Layer 4 of a small transformer language model trained on English Wikipedia (8 layers, counted from 0, width 96). Numbers have three digits each and are written without spaces.
In attention head 0, each number of a token's query is one row of weights dot the token's vector x plus its bias. The head spreads its attention over the tokens so far by the softmax of query dot key.

Query weights of the head. A number n stands for (n - 500) times 0.0017.
q0 (bias 0.022): 685618558604467341406339442397350477369590808498373686689480479539545571691554752659562587562401408386622593459518606553630298629320552555666517512372523606335489487447715491515496458538708334451412732526355586416390485711721622390275519521501397414608532615204316596418507560551364483372
q1 (bias -0.055): 417271335602491394448563567578590501439673317467562429489414444524508574399598446465654615481493443816453439517480535478481574715496699497308572685363329482606332530674555408800647410372637511300504346566329575506566636257430505447637631424377516524376357547383578541587525434511488402668
q2 (bias 0.063): 761602432479411447465327675478433475522474509431426480523523548470459491574571468487504447353529600464452425243513386429487474668416522518692442302589667369528505705643558353536531381334519541657497517477668491492441733452417662629496428494545527493525576417339554516529535492373694521367
q3 (bias 0.037): 489594346625466682798149545503421264883534520406255735754278259415304481498362824359563544471468618832415573540392576616561176245238431418418473634687416369669396351572632494504516495513432636558573723669336521480519316354716961531559681337656624373483444801385575852451504487740323383683
q4 (bias -0.043): 540540518581470597619359568407541347601445584381627767549499382528505509505753625389578531425674444579540488602412751604686511494490464460443635563545592373565542355424222431599577474506543454492580735427492675476395384357713685553628510539435495352335341601334366542490383599454343450539
q5 (bias 0.028): 620410497421527747748323396423509371485350560571630588540488417319511614442349662676326328599551492478413487522356688400424374380436400343451392344475477341570358574483494582565438366390733719640587588546583535469549471624685540534552410479826580452563674675525442524572459585560319369621
q6 (bias 0.055): 611371513428548551381666503492465599608526571400339525192622504516258604548453524555518446549507486485555524454450496304531468560496316479541482281488465587517441511484632486441551341687435464525430503285482513715586599551441590596440480394566464587383444467567586374477444542434502531567
q7 (bias -0.102): 369201525384256647621762518352664431356401414499616508625515573516497422531322049311507720510273575495454479327306514306602583651501580346450411526500367638641472359562506520354528573555220525375262405528469709683690475535342305538696475525356651539627459444601659572538852472339501369679
q8 (bias 0.060): 605577520755332373442582659603490418441522615611508348414598606303596393587273467519373506353296640587490431551469409634599611317585497519487591352408427485436543513690511537358646599415361482430474388381582415612562546597376481602459468604550524496471364408547363521564593427570322441348
q9 (bias 0.033): 455877586621571238422250456562245477708533555471526554481405557634336570742265646424381536363505583411700686719228766813785179536553315698505569511572619481313737578273550474446508431531411441424640552602524544318451555637711765544224526392489423359580339482671245330299278658953308347444
q10 (bias 0.104): 491610542469494600184494310553346592491646649639309337173400785606632679444371507186685618500702778460613620552436486530694451703563427594573609563396587588347641510339541303337441627486499399500565267572634515372491584757370506502235401639452435471485493417617382188464482463454382614321
q11 (bias -0.022): 574509409507479509533447525380455615717544580634634707752407430350517543413683534652389420696544565589467585465413453702566450526469495408389378544551551445462419395490388534589532265444489436591641659647680415541670466330730625604655559519510426410408566560262422433482293290740661498583
q12 (bias 0.101): 413525603594549529104323403460435562578643336504650366165498726560564419606621448519564563372525548429609486568391451508539513597405629650271691343496653288260592388398621398389400510554621394487389737401377424398478508517596766828298487423494440511583572740350425536342415446595565516513
q13 (bias -0.066): 401393544408444600474686577608567395226346347426466327411675624583392245448370236147383491385328397473423313277523620448141853628633531445660399292543395756408695718362475494325603608509592470506320220478601418653489515318018113392666642594553479705511446587693782336449667291311472500622
q14 (bias 0.083): 522618699680566283418669368546326571572578438481446424239588788450756332500482457663444398298529557453636518626523334671480562528638674533367452383504502361275747556200623453430408386375480401495338625131626566290407420709336411777342467518581354650333642428511539408563487488532264420391
q15 (bias 0.054): 378365463713555370464554482473582603520438490479559562335582566621451676500466712401467355641559523431475652406381257577382531533546444577537383460410610385574534449448488292440489454481594532381617624365475394360417580604403295576518538493511610480302663611485486374651384487439520432561
q16 (bias -0.045): 555633448489697627850539410440470607709534452591570559715445287404296687317382585529386404403559688563407471558639344630454304618659498521495408607526500572524433329454681714491441350525469475848555733522435391425531525402628712340486313449544542350497272661499416482415374660543535457358
q17 (bias 0.069): 447564525547552488550456385480399559658334325547501511584412559692461533462408658585566498526483548588480515433633327726369330452477621558517481483466493382470428550392697618450459467559450562416368637542397494570416570474761406697437424300602560447393506513297372306562645507560404590419
q18 (bias -0.124): 449551335447483536533460488499700489592398446615296660877385335343211379536335381302343357666519373648396579616691676568354276440441484431491491597549361494608323458581609715814614467507575522303574485677713506687607352386411561407655447587541558559472552364326669584682352558419564470434
q19 (bias -0.009): 423522574427504558288676497503634583511330457699354308430681601477499254242752605486394521428307384222409389262410433538502807273625533494520467522419503638488496440632567349320482436365281579387463281348382471482323638539219218343455714695386627701576476617618435407524460483307667697628
q20 (bias -0.085): 588425653236415514498765574461519566418445472365174340372737571457437546411281470561458431276453392269457318380643295741299434729456471502431438623510527520481615537629459528351590642573387528651402414380749472461573488382350312447565611565643467680471562567742398049515422531293345341394
q21 (bias -0.073): 600481442582378579464360548465556666714507683490480478410479369571643604579618668485739604500316397617357493409374409356438471392495338591467514551442464556560461552537696506402604593337721401430578508553409465473559438534530402498557633653522582492537481409437573593406432450379625449674
q22 (bias -0.026): 379555539416451362351692448480654455494295279450265394464568512497417606341418534585249487547523564453309507468376475422520643664654390485573415611448428646630574579487375333421503443534605509586482501400591416666379499471379241679617293585556552572550491472551656445390544413507500549587
q23 (bias 0.069): 422685526509590517451303561499364429566438757595463751482263404720468527452618711770392606621594658505549627561599458544722195414372432593647741318514517416362296357513546669622448479328590422456433646585283630470668329379743938646447456450582354311608473607370571538560537798845617458497
q24 (bias -0.067): 244273519596460410572445431483691688330358490568592445380691471461653748617715353347528553688404412553368400463299654368534626532700300479345502636267271601601574647504390569386541435534328517502289353426622196543358559230381446580681307363361676689696532297546590511554670557300504685602
q25 (bias 0.021): 501439404607574393810548434583535470670516439544512723332418409491264727294428440591533589302614748542441442381598577442503323600341867376324440372585584422478478552475393427587533589438669481631537469599359363550325352477610578522560741503389531419611475627539518573500472684537536319475
q26 (bias 0.082): 582639527540585410220654205720375611559612544410619372365338655275413597455442629636556852499367527548703606534639549503644258378411405611449778490792650573312608474321368451327430432376409347592553659278496801274368622700627497637218277394448303453588646414478571262503314562814305497494
q27 (bias -0.026): 578405475525463475591542444385542567580576462457669572469473310711348481514597632511431493463450494538472385529459598773441393589464333544405592455416650411678387510645378529486600655550445448567388460538542368387604578470656611350565617651473579488468530471418428660398382358440789404462
q28 (bias -0.091): 684300520357391397526766442552586416238435526591489197318771619642633610399594382293431522386518437344465386426412626460421533553659594623492284395316429703551527562449309492314444644515484493261533621337585445564553496317029267421470566535884590695611596446653511389688563314164471528582
q29 (bias -0.045): 540284640498396612579534648424507620227451449448457409554521516340559679605521716471431548372369478443479587590505459475454319456583498460341465545395235613611451422290542396619499666454476515564397379544531587499657432532457176423628544555574502524662497599415497542499460442359373747372
q30 (bias 0.048): 538726551475504265521381388766401201533462708599412515393304660443417537453452562508554548530699612623612633635692468511536340554303431554550504406494541516315475846248497496720428440592404485768556452567609324350524503647559720619236539492393240425577361593465542456661620617628156232372
q31 (bias -0.058): 481616527684616588776396353310466363663607390435679636578471371680545732482290451675612598385462527557475590487575337555445352538519502489410530543547441602569385336421703627498465451446586466476619564581563482406504414496584651359563493502416428450506415688411332411412384525801294260349

Each question shows a short text with each token's key, already scaled and adjusted for position as the last token sees it. A number n stands for (n - 500) times 0.0025.

Then comes the last token's vector x. A number n stands for (n - 500) times 0.017.

0 "st": 557489411309523398235884364603468498441832368288588403352319378310385557670743646157464410695477
1 "ers": 575573395387482458226854322549347537398808359233639353402305424352346566680760590128470453638529
2 " of": 554562381392485503196862297545363539393790325290697344451288410374357564748773563147440455652540
3 " people": 540593418429498459245901320518332529390803328257699328437291403390364600708839564137461413641547
4 "...": 499580393465492455212913324546304534370796269234722339464274378356373597718779574136432403632514
5 " Fin": 511602392444486516267882270503330536362791299274677354420277374406354631701751585127435442647510
6 "ne": 543592409526481497243917316492283537378775277252648352474260380367330570688794558123436425630504
x: 480438605515530621503526525522471463483458454520494453477512519491503468518504523554467494558491540496501466459523504481492518468445518606472527473520502471489542484534498540455440519514487440548490520477526501490495496528438472504620525524540465055487526437466549529520511557492511504478
Which two tokens does the last token look at most, in order? 5 " Fin", 0 "st"

0 "ain": 568490413304526399228883364604468495444834366289589406354315376315385555665749643162467407695474
1 "y": 567566383430484477234854347549339520392804365233631371427302431373365590685719595130485435640503
2 " on": 540579382378500480206876315563349554391798332279675349429256384371365575744759576155451446647527
3 " Hy": 549607397467475477231857318490329526412816348236642363447289377369324629682722598132449453653477
4 "p": 522592402476468506229908303530300545372804298217679360475317384351360577724776591105421428631500
5 "at": 537606388467443499220906295512286535371808275214684332476303386365354602717765571123452430661533
6 "ia": 534583399502478471235892315507297518381801301218674340465273400382342586718784567120459441644550
x: 479435607516527607513536511531475482473466461502490435497488512505545460513503532526477502539477549481507466462531498474495539453449491618486533479534489462494554499535523543463448510500494443549487491480532483490507507500440474502624530528539478055474527450464547529515504554489515501476
Which token does the last token look at most? 3 " Hy"

0 "ig": 561481413288518394241880362599475489450846387297575405346333391309398544671735645154484420689469
1 "our": 557564412429495494235846345539343519385814362247629374445307424398358595715754613113479459646483
2 "..": 547551389426467442204885350548314522372788319231656337446311402373389578683730605142427446586507
3 ".\"\n\n": 477592375493503445161971329523295537343782182208712330481250300402334619704805547141347417641547
4 "In": 474608429527489513205948329495311536361768243240744361477260317398341611721794545156397432660525
5 " the": 476600428507483495172943274469312568330762219233743328511236348411335579706819540146362409665584
6 " mid": 440632384534497498215951295522260575369751233251726360446264327420352658701784577121376436591541
x: 483423564509529567498517514520473495502460459552501455486436498517482464524474515538452472532472541535532472482520521480507561493481507625474546467539473471461527504524507553467456515500517471563478483509522506487495479514452443505611512541554463038468531427472514509499536558493542520499
Which two tokens does the last token look at most, in order? 3 ".\"\n\n", 6 " mid"

0 ".": 559490412294518384234881368604479494450835378290579403348321376316388549667741650159467405692477
1 " These": 581578399387502427207866339526400534451790370306650365412288413409371594711746596136496443618526
2 " sett": 545576393369478491243849338557425533413795339319677349399309372373392601712766595186506402641490
3 "ings": 564595414424480460233876313541356518410783335230636338434305423367330561676752571146469422647544
4 " included": 550607410440514471189856317532402544411772285323676352432302360416348594753776581173457409688514
5 " h": 527551361437455502228892309523358530404766307277692362434311356370340605699748580117443459634490
6 "ang": 516597379489473500243879341534320521382804327260675356467330403417328603708777567141432431673552
x: 474452601493529600502540524533466471475457442530489429498485493504532462519512554518454502548464535516520458467519492467490526457462496618489540481543492492488549517527523546446445484534486456531469484497538485472523506499450455499626534527553467072482538463485521535518508568498511480458
Which token does the last token look at most? 5 " h"

0 " for": 568488410298529394232879365612479496450831374296589406349321378311390555671744647168471411698475
1 " Vict": 594568367370483453236824314521389539421765387285596352405265366403356578644715605142391482613502
2 "ory": 530581410430490459241871328545342525368796339235631353453280441367369577674728597115480421657510
3 ",": 534551398440484460222893312574366532364783305247686311489269382372366568735745582141411435671515
4 " was": 526621421495518477188919308519356558386756231269689306480292301430314597724809544150392411691508
5 " produced": 534628408479519483205882309508342579395770236261707346441250337434306606735784573158414416678547
6 " for": 506575411485478519197876279538319596357731240256757334458239340395345592731771546163375423665567
x: 466458560522540581498519524509471487491468469510492456490457516505528473515510559532455517538472545500510480486518508488504529507472496627472520464528496469468542492530504567450449492495514405558473470503519496486506498505433431505623525545554479054484528432460533513513536574483509507504
Which token does the last token look at most? 1 " Vict"

0 " l": 562485409302527396230888359600464499444839368291591405357322379312389557673749643164472414689475
1 "os": 575550365413485475209865333545338512405803370242650372429322417367347590720761618118495484609518
2 " Angeles": 536584403410491446229875339516364542413780358267657353434308440392348578684781613118482435613515
3 ",": 541543382431505467221888311576358530385785322263678331462279388379368574740743602140425446649512
4 " E": 531558404459470485247889347487313514377759318255668350443273380370332589692763600134422441634495
5 "ster": 513611383485475496253924289518298542398786296213673362467269412367345581698772570123415429643537
6 "o": 532585425520471476231905319504265543379754285199679345480303376372301570713780571085418415637528
x: 494438610511545621514531533526466477487460467550469446473487516485526465522502535520470502549474557484508476470516513480489531459456520613498533472533488483484537499533494545462457511510480452538490503486519486502501488501430449506615527508549464050470526460445533529515511555499516502477
Which two tokens does the last token look at most, in order? 4 " E", 0 " l"

0 "í": 561496407308523398227893362591458501438837362283590403358317373316389558670755642154464411691479
1 "o": 577564388409500476212857322529332534399798363223637366424310405361340577712760604079476450645512
2 " del": 552586394413455493246838303531345511376778352268672354443287397353355589703758616100484463644494
3 " S": 552582388414456491249873317507317516380789343225679346436291388354350613710755604102447445636515
4 "ob": 510586397462456478205900322551323530375805314213691364471319416354352591711766604127470436633507
5 "r": 549581398455464496229895297529281521364790297227674346478282391365356565742775584109427433634498
6 "ant": 517567418486440471215890326519286559358770293203690336453291414391351573677760575101443422638546
x: 480459604503535607517521526534478489495461458507487443477484505497547468513487540516463505547487540494494453451510491477475535467465493626489527459528483485483536507530498551446454522517493456555496497498521504501526515496438444514605521542554469049466519446443539514502533564501507494505
Which token does the last token look at most? 0 "í"

0 " Angeles": 570495409334532408231867364616467507449801366292605407354306371315375567656759653163452399701488
1 ",": 564546372440516475210840333586364543401757344260667355439269375371356598711745606145396449653514
2 " E": 551553390465496490232858349531330525389740335257672356430254365374327611682766615134393440644505
3 "ster": 529604378491494502247894300549305548402771304212675375461253404355334596686777584124397429655537
4 "o": 551583414517496487226879325540279545386746300203681356466285374362295585703783587091409414652527
5 " C": 536566414491470518256877313516326539386738274221698352439258381383331615688779605108366434654510
6 "aj": 528592366528461505241880335547278541359755302207732353472275385392325604683805604133407432655545
x: 480453610513536614505525495533469472487467464505495454489477501507524464519499541513448510563469552506530438480506502483502527462478502605482531472533483458466556503533508557450453503520509446549465481506519503489508498511436451502593553524568472060466528456455534523516511554494518488479
Which two tokens does the last token look at most, in order? 2 " E", 5 " C"

0 "71": 560496409311526394229886362602464505440830358284598401358307364315381559670760646160451403698487
1 " he": 565564359457522489197876334533332565384782314259699392457272365402356640711812576134413437629512
2 " went": 551618399486533502180904315510326599398768260265681347471301318426309641726806564113401416677498
3 " to": 510591404505494520197891279525266579365744256242764346475260325378362592745797531163386418670537
4 " M": 508582397522491526246911300491268556354730231229737344453277345377323648701824566131373431624520
5 "anc": 457580395551477553224914286566263545349751235214740318427303376407345613691788558136360442632570
6 "he": 509581399585480525253907320500247543336731248208745358507264363407313596701820579121384401628520
x: 494460595517555607498521521544476464488444476517490463482454508498499462522501534536465487553460557511530456478506518477493508465458513619490527488520488468476567488525496563451463519516487448558479512493521505479494503498466443514606528505546491055487541426445536520526518545487511470481
Which token does the last token look at most? 4 " M"

0 "imes": 559496414300524393233890361598470492444840369293588400355321376317393550666755639162465410693479
1 ":": 547549373413503469197841320556359557358788331253688338438284404379352573722750598129413459665527
2 " \"": 516589402446489480217883335532311524345785307240714355451277383352349606695792595114421428650518
3 "It": 517593413470483472245920363488308551365782296241690364470262373378347606660789601120447422633521
4 " may": 529622423460467484200883318495318525375779255221727311484241322397340591719812535138402429681535
5 " se": 505578389475481525251886314476305563363769268246690372470269333391327619703805595105439454629532
6 "em": 497611371512482513212921299539266569350782260228694368482276373351343595688786581125436456598538
x: 472451591522531598514513508523469486499459447534488455477505526500497455507476528524448503548483535515519468477516526487493548469458507603471537474519484456472533503508517531466449507508499454570488485482514498502505508505462463490615549529601471030489526462468524521509513556482519506469
Which token does the last token look at most? 5 " se"

0 "ac": 564484414296520394233887364595471490445842373287578402351328382313388551672738643157474419690471
1 "o": 569564394416499473211864330530327529399803366227634368432317413354329578709762598087485453639501
2 ")\n": 537570337422512448199943318551344554378797264221687329469286351403324584769731622137413466627532
3 "-": 491596390422456478181911354488325571331795293231694340495288364366346565705758563110398445644526
4 " R": 530597391434460484229922328473312540353788263242680325478273352401308603717790582117409440642517
5 "io": 518602402512470447208917345502278509352786270214670338480271377397311586700784559104429445626541
6 " del": 507614392484444497229908311489299526329775273238710336491253354388340613716800583101423455639516
x: 477439589522565612522507511531460485504462454544507462484481480510510485518511530531446495566490537486518469484521498497468531459486500592462540468542498482491543478523494518451455525519518454531448489501524503499505503506407452504600536520534450036492526435449540527526541547483502517491
Which token does the last token look at most, and with what share of its attention? 4 " R", with about 20%

0 "am": 564477410293518389244875364609480489450835389297579410347334391310396550663734656157475413689474
1 "\",": 542558361381519432210894327552366531378809324260665353447296393359378593716768579137434434647502
2 " emb": 557601382401492515216854314504377574410791336277625393433308376377388613658728610126442433636455
3 "ark": 521594380458474462222883344550323520380797325252645354434303430417325596682764586135449444647519
4 "ed": 500581409480465501218899301528320566354770280237679334454285385408353559706770556127412421655547
5 " on": 494581414451485505216900311538310569353770260256712327452244371377346566737763534166412431655547
6 " an": 491588430490518518181939285471332543343761253240724333490281354418348611722801560123397412666533
x: 502449566504560573466528526523465480492460447554495474494473500520507483522497548546448517557476538504497464482530525488521526477469506632493516471535474491492564472509508551472441511513501439525485467482518484495506495494457443506633515549522468051481533430431540521503519534479525510486
Which token does the last token look at most, and with what share of its attention? 2 " emb", with about 30%

0 "u": 561486408303518396235886360598470493440837371289586406354328384314393553672743646154472417692477
1 "um": 563575371433480478229860325547354514400803359234667386443327432362351594710777625120491475620514
2 "-c": 547548389435457509208887335516335559365799311256681381464293400388368570697766597105414481622524
3 "le": 541571399498482496229901309526274532364786299233655375476286410352342572712783587110445459611497
4 "an": 524561400503477488230911327517275512349792292236680336484302402399333603716784580112448438643534
5 "ing": 521576395494484512216891287498286567359787278215662364466285411370354590709751565111437437658541
6 ".": 493552363510486478201931287550315525356775236217724358479267355386368587747804577139392445632546
x: 485457579519533592495523535526475488490469452522490441496475530497541463525495532541464472536484540492506474489530502482486557475448500610475519488541476443493552502539511553460479499491515406549480463488529501495503510520460458487622548547530457051484518424447536534515510545496525489485
Which token does the last token look at most? 2 "-c"

0 "\n": 557488410283514382231893368598477492444849377287573400353331383313394547676736650156477416691474
1 "-": 557544360338468471201849353542401544408798390278626355421328409376367554693721593135452479622516
2 " E": 540550403399466468241887350506347509383802354261639340447282393363351574702750600121446451641489
3 "ster": 526608383423467477252923300532330526403829326226635361465282429352361560707759570118452443645515
4 "o": 548583426456465456228903329516301523388792321213639346473319395357317552723766573082456427639505
5 " Man": 519601412411458466245895322503311518350775313234691326465303391361336610687749596114449438616516
6 "z": 545622395469450493245907316510306527368810325217650334472307391359344576708755573097447422647513
x: 483434617509531609522527494530476494484466472536498449493500498496517461518498532518461491559464551485491463466510507489493543457467502605497530466541503446488550496518504549465449495534489465565472470478513495494520489513426460507608536549554481053472514458459540533520505547484500503478
Which token does the last token look at most, and with what share of its attention? 2 " E", with about 20%

0 "ues": 568487412307528403231878362608471496446831373294591405352318382310392554664751643161469412696477
1 ";": 580542367392497453196854318559362562383777338249664358446293396397352584733724614109427456643521
2 " in": 520572379437489494217888309549330549382783304241712359457244364361361593757786573137417438656519
3 " the": 509575402465500486185910278515324547365782289251723357484261384393358590728809588129390414662557
4 " m": 516570383480472489241926297509311569371775264211728380466283357381343635729818583103412437608511
5 "iddle": 483597379518492482197912324539263556379795272233697369496259390396355589682763575140414435621519
6 " of": 509571393501476520197907302517299549348762239243742337504256380403333588746795552135384446657568
x: 469454572503539600491516511510471484495472453520486467485489510495527472517504548532467500568489549491512475491520497474500545501457494619467514469532486465471549487539495550439455500503516415544479483504515498490517500523442445489628517541551472042491536444462542524497531563499521497487
Which token does the last token look at most, and with what share of its attention? 4 " m", with about 20%